Layer 5 of a small transformer language model trained on English Wikipedia (16 layers, counted from 0, width 96).
A neuron adds its activation times its output weights to the MLP's output. To switch it off is to set its activation to zero at one token and run the rest of the model.
A neuron's activation on a vector x is ReLU(weights . x), where the dot is the dot product.

Input weights of the MLP neurons that the questions are about. A number n stands for (n - 500) times 0.0018.
n54: 450 516 435 577 300 500 643 399 301 500 377 433 616 320 297 725 415 465 533 565 368 732 756 421 319 343 565 522 483 699 545 355 445 577 557 662 668 586 475 550 435 650 378 213 575 504 508 440 206 223 400 478 613 483 389 442 449 437 650 832 320 538 279 692 333 642 436 694 425 543 338 595 433 504 441 794 475 508 452 539 237 657 455 667 368 847 615 603 657 746 575 346 681 315 513 575
n55: 550 371 432 690 651 445 451 310 467 521 508 593 544 483 290 767 758 209 573 254 645 419 488 454 727 445 420 731 310 500 541 814 535 528 383 488 563 516 504 295 432 407 485 618 643 578 428 541 271 325 566 619 701 465 271 435 640 748 669 522 304 574 400 595 471 389 488 579 602 492 408 523 604 282 583 567 645 328 616 381 393 556 632 411 407 430 427 464 448 588 305 642 573 288 649 488
n101: 472 248 562 546 571 485 378 618 432 377 212 722 628 261 400 617 652 584 448 542 529 376 492 568 425 447 441 542 419 426 530 697 459 219 678 236 461 350 251 318 606 383 618 550 532 823 464 539 751 465 698 546 680 399 219 684 757 362 520 430 601 496 483 586 683 628 405 600 683 584 620 468 553 500 374 474 496 528 391 322 741 352 539 512 559 480 470 578 578 488 283 762 415 222 439 653
n173: 463 333 429 621 500 349 548 602 577 779 551 463 487 469 383 345 622 151 520 701 776 551 629 516 392 343 737 219 402 622 583 649 454 425 381 496 685 567 719 263 662 539 423 558 484 463 444 438 416 372 524 571 445 345 675 724 701 732 670 410 500 541 445 491 623 330 198 439 655 496 500 556 362 426 570 575 573 568 542 375 178 632 283 545 389 586 599 454 605 492 526 701 346 448 760 227
n247: 678 532 544 578 723 512 607 425 540 408 83 686 183 659 559 417 631 649 550 709 474 739 228 508 413 397 579 522 568 377 387 767 362 288 540 482 610 631 643 657 364 618 712 695 559 581 450 334 341 679 640 653 350 385 604 693 444 623 496 553 323 360 334 495 245 475 681 650 437 487 563 504 534 445 568 427 475 717 522 591 644 416 477 496 367 710 491 366 297 487 144 426 398 159 470 509
n286: 449 542 493 705 448 605 515 573 470 362 636 472 630 381 478 464 344 435 557 513 372 464 432 606 326 249 549 386 449 399 314 477 419 620 619 554 473 562 550 462 506 512 300 620 354 532 543 503 550 428 304 448 526 316 503 564 420 551 383 641 478 462 644 544 408 459 677 701 346 411 337 488 440 344 497 637 541 384 713 656 598 566 669 503 679 538 717 358 582 428 553 564 686 554 555 576
n329: 374 410 536 504 642 612 458 455 500 183 384 579 573 682 531 484 565 606 625 706 835 429 456 554 407 516 533 634 575 530 576 544 352 424 702 513 615 500 602 429 542 489 583 520 563 313 365 451 570 334 685 597 504 642 416 575 504 413 18 295 547 263 231 609 703 480 644 542 596 541 477 671 531 413 289 432 484 383 651 367 476 553 231 327 566 484 267 428 595 570 322 778 488 728 516 471
n332: 836 399 697 704 390 570 492 679 463 398 720 636 384 684 361 512 590 605 272 488 528 589 286 446 328 642 407 335 426 632 675 183 532 552 321 446 428 544 539 582 576 703 547 671 562 476 607 422 362 643 411 468 270 211 584 479 539 594 454 504 547 359 556 434 366 597 508 420 430 318 488 369 679 375 391 580 504 412 262 639 464 500 537 620 574 351 627 238 627 709 635 417 639 454 693 545
n365: 792 425 360 413 397 543 491 430 427 572 608 651 453 393 341 434 362 344 332 522 598 509 377 428 649 405 500 400 764 556 468 491 823 562 525 367 595 556 395 515 500 672 570 410 485 525 562 442 584 353 606 469 553 597 407 535 469 594 461 494 479 524 475 448 448 482 592 572 353 525 350 449 606 655 620 575 506 488 528 531 164 421 435 569 583 509 567 426 544 482 554 398 535 451 454 519
n374: 709 534 454 705 478 395 271 430 598 471 263 256 568 448 417 633 431 372 509 277 626 470 491 386 552 95 698 257 393 457 585 676 428 459 676 438 466 600 522 264 530 491 802 690 522 460 751 509 408 337 318 473 518 580 545 617 589 709 377 633 664 531 564 472 595 469 491 796 416 505 649 557 766 629 333 204 553 439 776 455 464 361 202 407 565 773 425 468 585 584 533 419 20 595 415 775

Output weights of the MLP neurons that the questions are about. A number n stands for (n - 500) times 0.00047.
n54: 641 642 535 500 424 569 469 619 421 374 718 668 516 557 654 527 690 637 393 435 465 106 529 402 491 875 460 641 440 307 424 453 540 270 403 595 457 369 508 631 572 407 516 594 192 509 520 416 316 521 487 588 556 444 429 638 356 426 500 714 655 435 611 595 243 439 382 573 405 747 578 513 479 375 557 391 114 376 404 426 974 475 448 523 755 213 450 517 569 522 460 735 401 512 514 617
n55: 603 379 511 595 410 426 300 594 237 643 683 381 487 545 493 743 617 590 252 437 693 235 504 471 633 555 361 599 380 507 550 581 481 630 621 452 500 374 753 475 668 277 346 539 229 493 496 667 550 447 565 538 592 522 564 473 332 591 387 598 378 716 493 574 644 654 441 448 430 637 414 449 511 411 521 503 472 709 322 581 617 421 504 436 383 390 518 694 414 481 394 251 544 382 589 456
n101: 469 519 484 703 465 500 262 399 550 619 731 298 301 456 512 613 270 485 516 409 615 512 485 508 476 555 672 560 620 500 639 601 673 605 632 366 606 567 357 451 236 605 522 556 433 469 575 601 492 579 396 448 508 664 416 342 302 525 311 623 355 344 306 840 438 493 467 441 559 568 695 705 429 241 604 389 756 504 500 670 379 611 312 497 584 562 489 301 360 814 399 348 453 315 525 620
n173: 574 420 484 573 804 649 611 758 360 492 710 693 418 476 555 484 606 437 598 556 437 548 406 702 488 373 544 508 423 478 873 608 387 579 596 314 606 507 346 241 554 593 746 526 385 622 433 415 435 590 388 729 740 387 568 615 298 504 337 525 435 522 314 579 288 317 504 325 437 564 599 384 429 534 659 752 311 371 456 474 438 301 573 397 564 453 500 383 582 415 318 500 369 382 550 410
n247: 590 549 622 578 539 565 572 685 391 383 404 734 569 430 242 604 559 429 590 518 504 611 320 461 460 550 566 556 342 503 474 619 356 297 510 485 609 472 642 555 532 340 510 617 735 273 545 284 500 382 518 430 384 471 486 685 724 492 479 437 595 343 475 387 497 308 605 398 551 655 339 212 624 399 663 585 689 575 511 618 360 293 406 576 559 321 486 439 700 474 500 522 497 323 671 496
n286: 431 777 546 593 497 393 439 458 620 478 513 492 450 500 565 464 593 633 439 497 507 596 477 394 625 433 440 560 458 299 565 361 465 338 448 587 438 740 469 540 459 376 415 214 471 528 586 432 503 457 256 602 659 586 453 610 661 681 330 319 635 588 254 604 539 516 565 624 455 460 479 674 500 376 435 373 404 661 535 699 764 446 590 506 620 476 392 459 305 465 564 493 273 458 402 526
n329: 524 563 379 605 552 338 470 305 530 279 619 364 247 388 552 349 547 515 336 713 553 367 372 444 90 613 836 683 508 554 538 467 504 457 572 639 402 504 496 423 524 571 346 739 546 573 257 475 492 516 373 624 528 520 516 485 330 565 359 444 631 573 540 337 526 643 420 519 679 388 586 480 496 476 408 351 496 500 684 496 705 670 474 365 637 532 563 500 675 125 475 468 500 749 915 540
n332: 466 620 323 202 496 466 465 346 383 598 483 429 364 435 526 589 338 458 516 599 769 565 432 459 564 406 818 597 580 432 496 517 573 550 409 617 632 468 353 368 351 593 326 350 429 373 571 473 562 335 393 779 474 425 384 507 368 632 648 555 489 581 437 425 535 800 578 507 436 708 580 434 414 652 486 489 376 608 806 435 593 449 321 503 496 671 653 459 311 685 624 671 562 525 235 561
n365: 430 426 528 367 560 512 365 541 323 577 528 345 511 497 384 468 465 595 561 484 410 589 453 573 596 637 579 441 371 506 516 607 528 350 367 692 380 450 497 435 607 737 661 444 529 568 336 551 321 400 518 569 392 500 387 537 532 737 417 472 533 648 524 485 411 468 573 532 327 585 646 482 430 384 567 512 342 439 494 411 472 632 590 543 440 610 626 677 549 721 519 332 301 607 558 440
n374: 432 604 482 633 631 650 347 509 618 419 342 702 418 447 555 465 533 633 300 687 275 588 290 368 345 631 320 533 572 598 504 626 860 758 504 461 616 635 525 623 564 191 423 398 638 234 250 442 471 558 517 399 646 179 450 367 545 693 463 314 525 313 581 708 588 463 435 589 509 590 222 619 262 608 391 464 583 479 591 496 466 709 738 354 671 295 349 684 516 562 473 423 480 326 708 697

Each question names a token from some text and the token that comes next. It shows the vector x that enters the MLP there. A number n stands for (n - 500) times 0.0079.

Then comes g, the gradient of the next token's log-probability with respect to the MLP's output, scaled to length 1. A neuron's effect is roughly proportional to its activation times (output weights . g). A number n stands for (n - 500) times 0.00091.

"ing", then "\n\n"
x: 431 609 509 312 534 678 731 467 679 500 828 528 493 255 505 414 507 612 397 308 531 645 672 351 531 634 485 560 387 454 265 361 496 545 485 362 465 394 566 485 896 741 594 562 489 505 342 757 494 395 686 793 629 440 565 582 573 535 604 351 508 609 405 557 314 594 671 477 743 327 503 410 460 647 324 394 306 492 546 319 342 350 458 314 583 520 534 439 329 596 428 481 390 228 634 457
g: 564 424 474 589 460 633 405 479 525 602 386 497 690 340 519 483 450 344 448 507 647 312 452 511 591 567 534 447 501 508 622 637 444 856 499 296 603 409 808 281 415 564 589 518 440 268 548 688 460 405 392 536 354 390 571 669 430 453 316 615 607 496 312 547 356 654 486 404 468 554 396 650 536 454 601 376 582 564 605 629 604 269 493 430 583 533 564 491 510 301 521 449 563 420 524 504
Which neuron, switched off, raises the next token's probability most? n365

"ib", then "al"
x: 399 684 587 427 453 756 623 414 702 509 613 284 494 312 589 340 443 546 566 315 458 680 754 344 464 526 674 679 350 480 257 365 589 598 641 485 420 393 489 589 708 385 522 441 386 424 332 728 417 450 440 855 609 551 696 458 423 493 597 344 568 746 600 628 267 616 505 463 668 237 592 392 455 723 407 285 298 438 598 450 491 393 413 352 456 648 581 586 418 627 417 375 440 281 587 425
g: 361 427 574 318 511 463 605 576 523 375 571 426 436 655 363 694 519 582 469 626 443 579 620 431 580 287 624 691 466 406 688 373 478 437 456 473 529 555 599 574 324 396 625 550 473 555 589 566 485 399 384 575 404 473 672 612 646 341 286 350 500 536 552 584 371 604 398 405 408 557 367 174 484 427 600 643 456 535 429 567 439 550 457 276 486 474 710 572 374 570 433 720 439 560 757 519
Which neuron, switched off, raises the next token's probability most? n374

"Moun", then "tain "
x: 501 587 671 379 460 581 678 470 891 438 683 468 557 423 810 494 373 729 400 414 278 560 790 488 463 627 502 506 489 357 240 416 601 575 629 450 532 299 530 509 601 883 494 615 557 438 300 603 491 451 385 715 484 529 612 583 549 508 383 432 560 439 453 540 541 517 444 560 811 329 448 441 554 576 307 387 94 556 548 393 572 299 452 299 395 441 422 494 405 488 540 358 383 308 750 576
g: 168 576 441 664 495 443 506 497 460 446 634 442 431 506 637 366 555 406 321 491 526 330 407 487 529 593 388 561 454 419 706 494 625 660 694 527 620 598 529 271 453 604 359 314 437 453 438 402 426 404 524 673 521 436 430 346 504 599 471 358 542 460 441 302 633 627 365 546 610 360 699 704 457 550 545 420 641 500 636 365 417 345 480 558 537 678 710 522 508 552 421 733 526 535 416 605
Switching off which neuron hurts the next token most? n329

"G", then "an"
x: 488 523 485 322 414 577 521 444 753 442 734 363 497 387 598 460 509 657 558 277 395 536 795 214 597 649 297 685 425 388 405 437 610 589 513 358 586 361 539 559 595 422 561 501 414 504 201 831 582 531 518 761 494 534 645 617 552 516 426 475 574 596 590 546 314 505 523 656 804 312 567 365 424 629 317 221 256 503 647 319 498 389 400 446 407 553 552 419 350 588 477 390 431 416 691 641
g: 447 533 671 491 447 478 586 716 428 482 651 744 466 445 464 324 433 550 297 494 352 715 475 487 458 618 514 460 342 417 475 649 676 634 311 375 480 527 694 687 523 488 523 514 437 556 524 569 491 634 295 363 361 494 284 488 397 615 448 510 590 559 511 302 431 622 618 332 355 430 522 677 566 480 598 532 619 573 523 375 391 695 459 390 513 484 295 322 437 391 507 519 571 484 589 734
Switching off which neuron hurts the next token most? n374

"e ", then "G"
x: 491 502 679 430 603 590 509 474 719 465 763 528 492 496 567 316 536 480 557 333 448 599 810 443 510 536 381 506 495 299 280 383 651 531 459 463 405 335 497 481 610 595 451 390 474 596 268 620 449 504 520 807 572 511 602 470 632 485 618 450 735 607 552 580 462 554 568 622 771 323 435 497 534 600 353 399 308 569 694 406 481 594 467 252 424 475 507 342 223 566 454 441 503 240 556 505
g: 324 427 367 477 485 469 465 408 448 446 605 877 569 560 437 379 463 423 590 378 489 609 445 523 544 680 407 563 359 440 491 401 659 502 449 441 405 629 359 431 484 551 385 531 549 419 593 461 314 569 529 396 577 417 463 608 454 487 528 580 460 323 403 510 467 627 653 665 546 631 502 291 617 199 396 485 608 358 486 739 508 503 902 535 548 383 497 502 491 622 523 526 376 596 667 544
Which neuron, switched off, raises the next token's probability most? n55

"ry", then "—"
x: 426 732 637 345 449 698 563 392 770 635 720 489 667 422 564 467 493 642 412 386 326 582 782 356 453 607 586 551 534 236 273 420 581 479 543 268 380 427 554 491 652 630 453 369 505 464 373 697 578 408 660 749 630 478 579 461 550 586 527 513 563 407 498 688 245 546 522 614 726 188 395 445 728 597 298 289 225 542 552 367 416 352 428 303 597 603 550 461 471 478 498 325 518 312 781 463
g: 559 576 489 376 571 642 514 247 372 549 436 391 769 340 395 614 556 458 422 544 660 573 435 462 439 387 460 301 765 638 487 531 542 516 466 472 452 487 493 508 722 474 490 385 646 454 601 527 541 427 501 493 421 470 619 568 418 611 531 468 546 565 544 540 716 539 387 354 549 558 502 451 633 673 432 426 636 472 317 567 273 262 643 615 395 699 461 311 434 373 581 465 631 595 291 306
Which neuron, switched off, raises the next token's probability most? n54

"in ", then "194"
x: 350 333 559 439 413 634 647 498 692 431 670 440 540 572 599 295 444 562 650 403 492 528 755 531 545 744 468 655 599 360 324 327 645 490 476 475 546 323 379 496 759 615 523 482 406 527 383 738 511 530 512 746 587 448 590 505 628 589 631 459 635 643 479 535 440 504 486 614 719 374 438 417 607 577 378 290 314 646 554 396 582 409 448 266 389 563 420 443 128 489 532 379 354 295 488 526
g: 489 501 463 479 763 493 571 485 436 362 568 633 454 437 721 569 505 322 409 595 466 547 436 476 631 523 741 615 522 584 562 506 780 460 553 358 499 574 373 445 704 411 463 437 352 483 449 473 478 538 557 613 530 420 582 592 607 296 583 334 330 618 583 571 373 517 692 516 393 558 503 432 639 495 328 587 316 378 364 598 588 478 489 631 389 459 315 587 546 174 325 430 508 655 354 471
Which neuron, switched off, raises the next token's probability most? n101

"\n\n", then "=="
x: 467 600 482 503 552 692 704 445 636 430 698 560 480 439 619 505 500 529 579 360 466 475 697 337 510 644 495 492 573 387 414 284 602 647 494 530 498 417 384 420 744 474 359 470 501 562 262 756 454 504 470 749 471 510 556 574 596 667 539 434 539 675 535 546 460 525 461 537 815 305 577 498 565 615 327 340 351 530 573 405 414 463 473 431 434 593 585 304 129 455 576 340 469 226 717 476
g: 608 662 599 415 512 733 601 397 300 552 587 206 461 569 489 593 421 580 210 580 660 420 650 499 667 630 331 538 591 611 469 585 269 334 619 604 314 501 586 583 358 539 434 377 474 557 531 462 411 353 482 580 496 583 509 434 494 455 405 513 327 671 727 615 380 510 637 591 526 357 484 469 429 558 491 400 450 496 331 616 356 374 347 538 450 536 598 468 439 563 636 692 557 518 481 403
Switching off which neuron hurts the next token most? n55

"st ", then "they "
x: 425 409 536 444 510 680 529 431 665 558 699 346 492 406 569 321 483 584 620 439 409 533 770 515 483 630 493 507 445 359 319 349 590 508 392 518 508 278 514 424 752 556 561 477 476 499 329 705 580 484 559 819 467 506 679 444 606 586 527 576 772 628 494 585 469 496 628 582 733 261 571 402 594 678 333 394 325 566 539 369 473 373 421 352 417 464 565 379 172 547 548 443 438 254 480 503
g: 598 438 677 389 607 470 415 580 282 456 488 422 654 518 568 754 566 350 779 521 551 382 514 459 710 428 546 267 392 354 633 511 398 549 661 262 444 456 541 309 541 305 514 443 217 677 697 414 424 450 558 485 508 456 480 636 613 537 515 459 451 338 410 529 511 516 509 448 400 350 623 552 670 457 500 633 570 596 564 509 289 392 394 585 556 560 552 431 532 514 422 526 533 575 464 711
Switching off which neuron hurts the next token most? n173

"— ", then "lin"
x: 490 409 565 462 491 707 729 397 614 432 676 493 504 473 635 281 436 621 542 402 423 508 775 404 528 662 412 580 439 300 338 368 572 680 485 323 458 466 525 485 803 673 510 512 482 576 218 665 391 546 607 773 433 470 659 610 493 596 486 540 552 528 461 540 450 513 446 650 629 319 543 555 529 568 347 331 351 614 653 472 436 304 386 434 490 656 575 348 165 662 407 282 552 313 520 523
g: 519 480 511 611 343 597 322 555 429 600 445 412 461 744 415 461 293 348 628 535 589 416 779 625 232 358 655 381 723 346 507 596 671 500 401 510 483 377 553 394 422 565 571 592 485 542 436 596 500 419 367 611 411 620 519 467 389 465 444 428 646 563 416 579 365 596 397 527 605 426 236 628 497 590 715 568 386 559 546 431 449 648 437 583 454 393 504 521 287 558 714 438 597 398 525 565
Which neuron, switched off, raises the next token's probability most? n247

"ar", then "in "
x: 424 471 557 373 472 531 555 395 667 471 661 405 625 437 616 403 480 779 681 375 472 604 707 335 485 720 470 609 518 517 353 402 561 675 524 328 485 411 493 473 742 563 431 550 375 458 330 666 462 523 697 777 524 528 629 553 532 276 650 497 561 669 508 545 147 527 642 524 670 168 498 449 358 510 354 395 298 516 514 440 666 355 544 381 370 521 420 532 398 563 477 280 441 195 895 536
g: 453 424 389 516 749 467 254 442 426 395 661 525 419 522 600 477 258 513 363 381 563 607 578 620 587 493 359 422 224 437 659 672 537 588 637 554 501 491 665 375 354 559 297 417 408 270 584 583 534 586 587 653 435 559 581 480 159 521 453 572 414 593 529 667 402 687 573 534 461 380 606 576 554 433 611 509 554 583 517 314 522 603 512 568 614 503 549 474 387 458 556 606 555 466 297 437
Which neuron, switched off, raises the next token's probability most? n247

"h", then "ow"
x: 488 556 498 361 608 658 752 351 681 449 689 359 565 416 535 386 443 531 587 346 453 474 753 231 582 871 492 730 432 326 310 448 688 598 498 493 482 353 447 552 681 472 422 554 336 546 202 728 507 446 666 719 483 697 609 400 550 582 669 564 546 624 520 589 266 561 596 476 677 344 528 353 367 547 420 283 260 618 651 440 453 201 399 324 388 673 484 339 340 562 473 431 345 427 638 529
g: 608 517 509 392 431 554 424 431 449 522 445 718 524 315 613 495 588 422 512 608 374 455 616 536 690 589 551 432 379 557 497 533 299 635 303 476 287 450 448 549 404 526 617 457 435 665 582 577 288 602 623 511 544 487 464 460 463 448 755 478 539 526 619 639 381 206 484 394 636 579 468 568 591 618 496 569 527 445 605 817 341 533 350 519 546 598 475 407 466 513 439 401 564 552 326 143
Which neuron, switched off, raises the next token's probability most? n55

"all ", then "of "
x: 360 415 641 355 431 643 575 364 693 482 841 476 504 685 655 419 565 640 509 358 343 562 770 464 427 665 362 508 555 356 356 306 519 514 396 545 481 226 584 562 777 541 445 557 582 500 268 585 461 535 602 731 512 546 684 465 477 394 536 459 639 580 571 535 447 546 680 640 700 314 440 318 416 705 401 486 382 675 505 366 467 523 516 367 415 515 394 456 228 540 550 369 572 247 518 541
g: 531 509 494 581 685 519 361 689 530 432 508 701 599 680 620 437 482 572 422 553 335 266 489 584 640 497 521 435 213 465 751 501 572 544 440 443 471 396 631 353 590 392 587 574 319 487 447 501 464 407 424 565 474 465 443 480 527 402 613 718 534 426 440 541 476 349 661 657 509 650 435 649 639 592 494 457 617 434 460 97 424 608 527 276 392 461 457 293 530 536 516 490 562 391 591 502
Which neuron, switched off, raises the next token's probability most? n332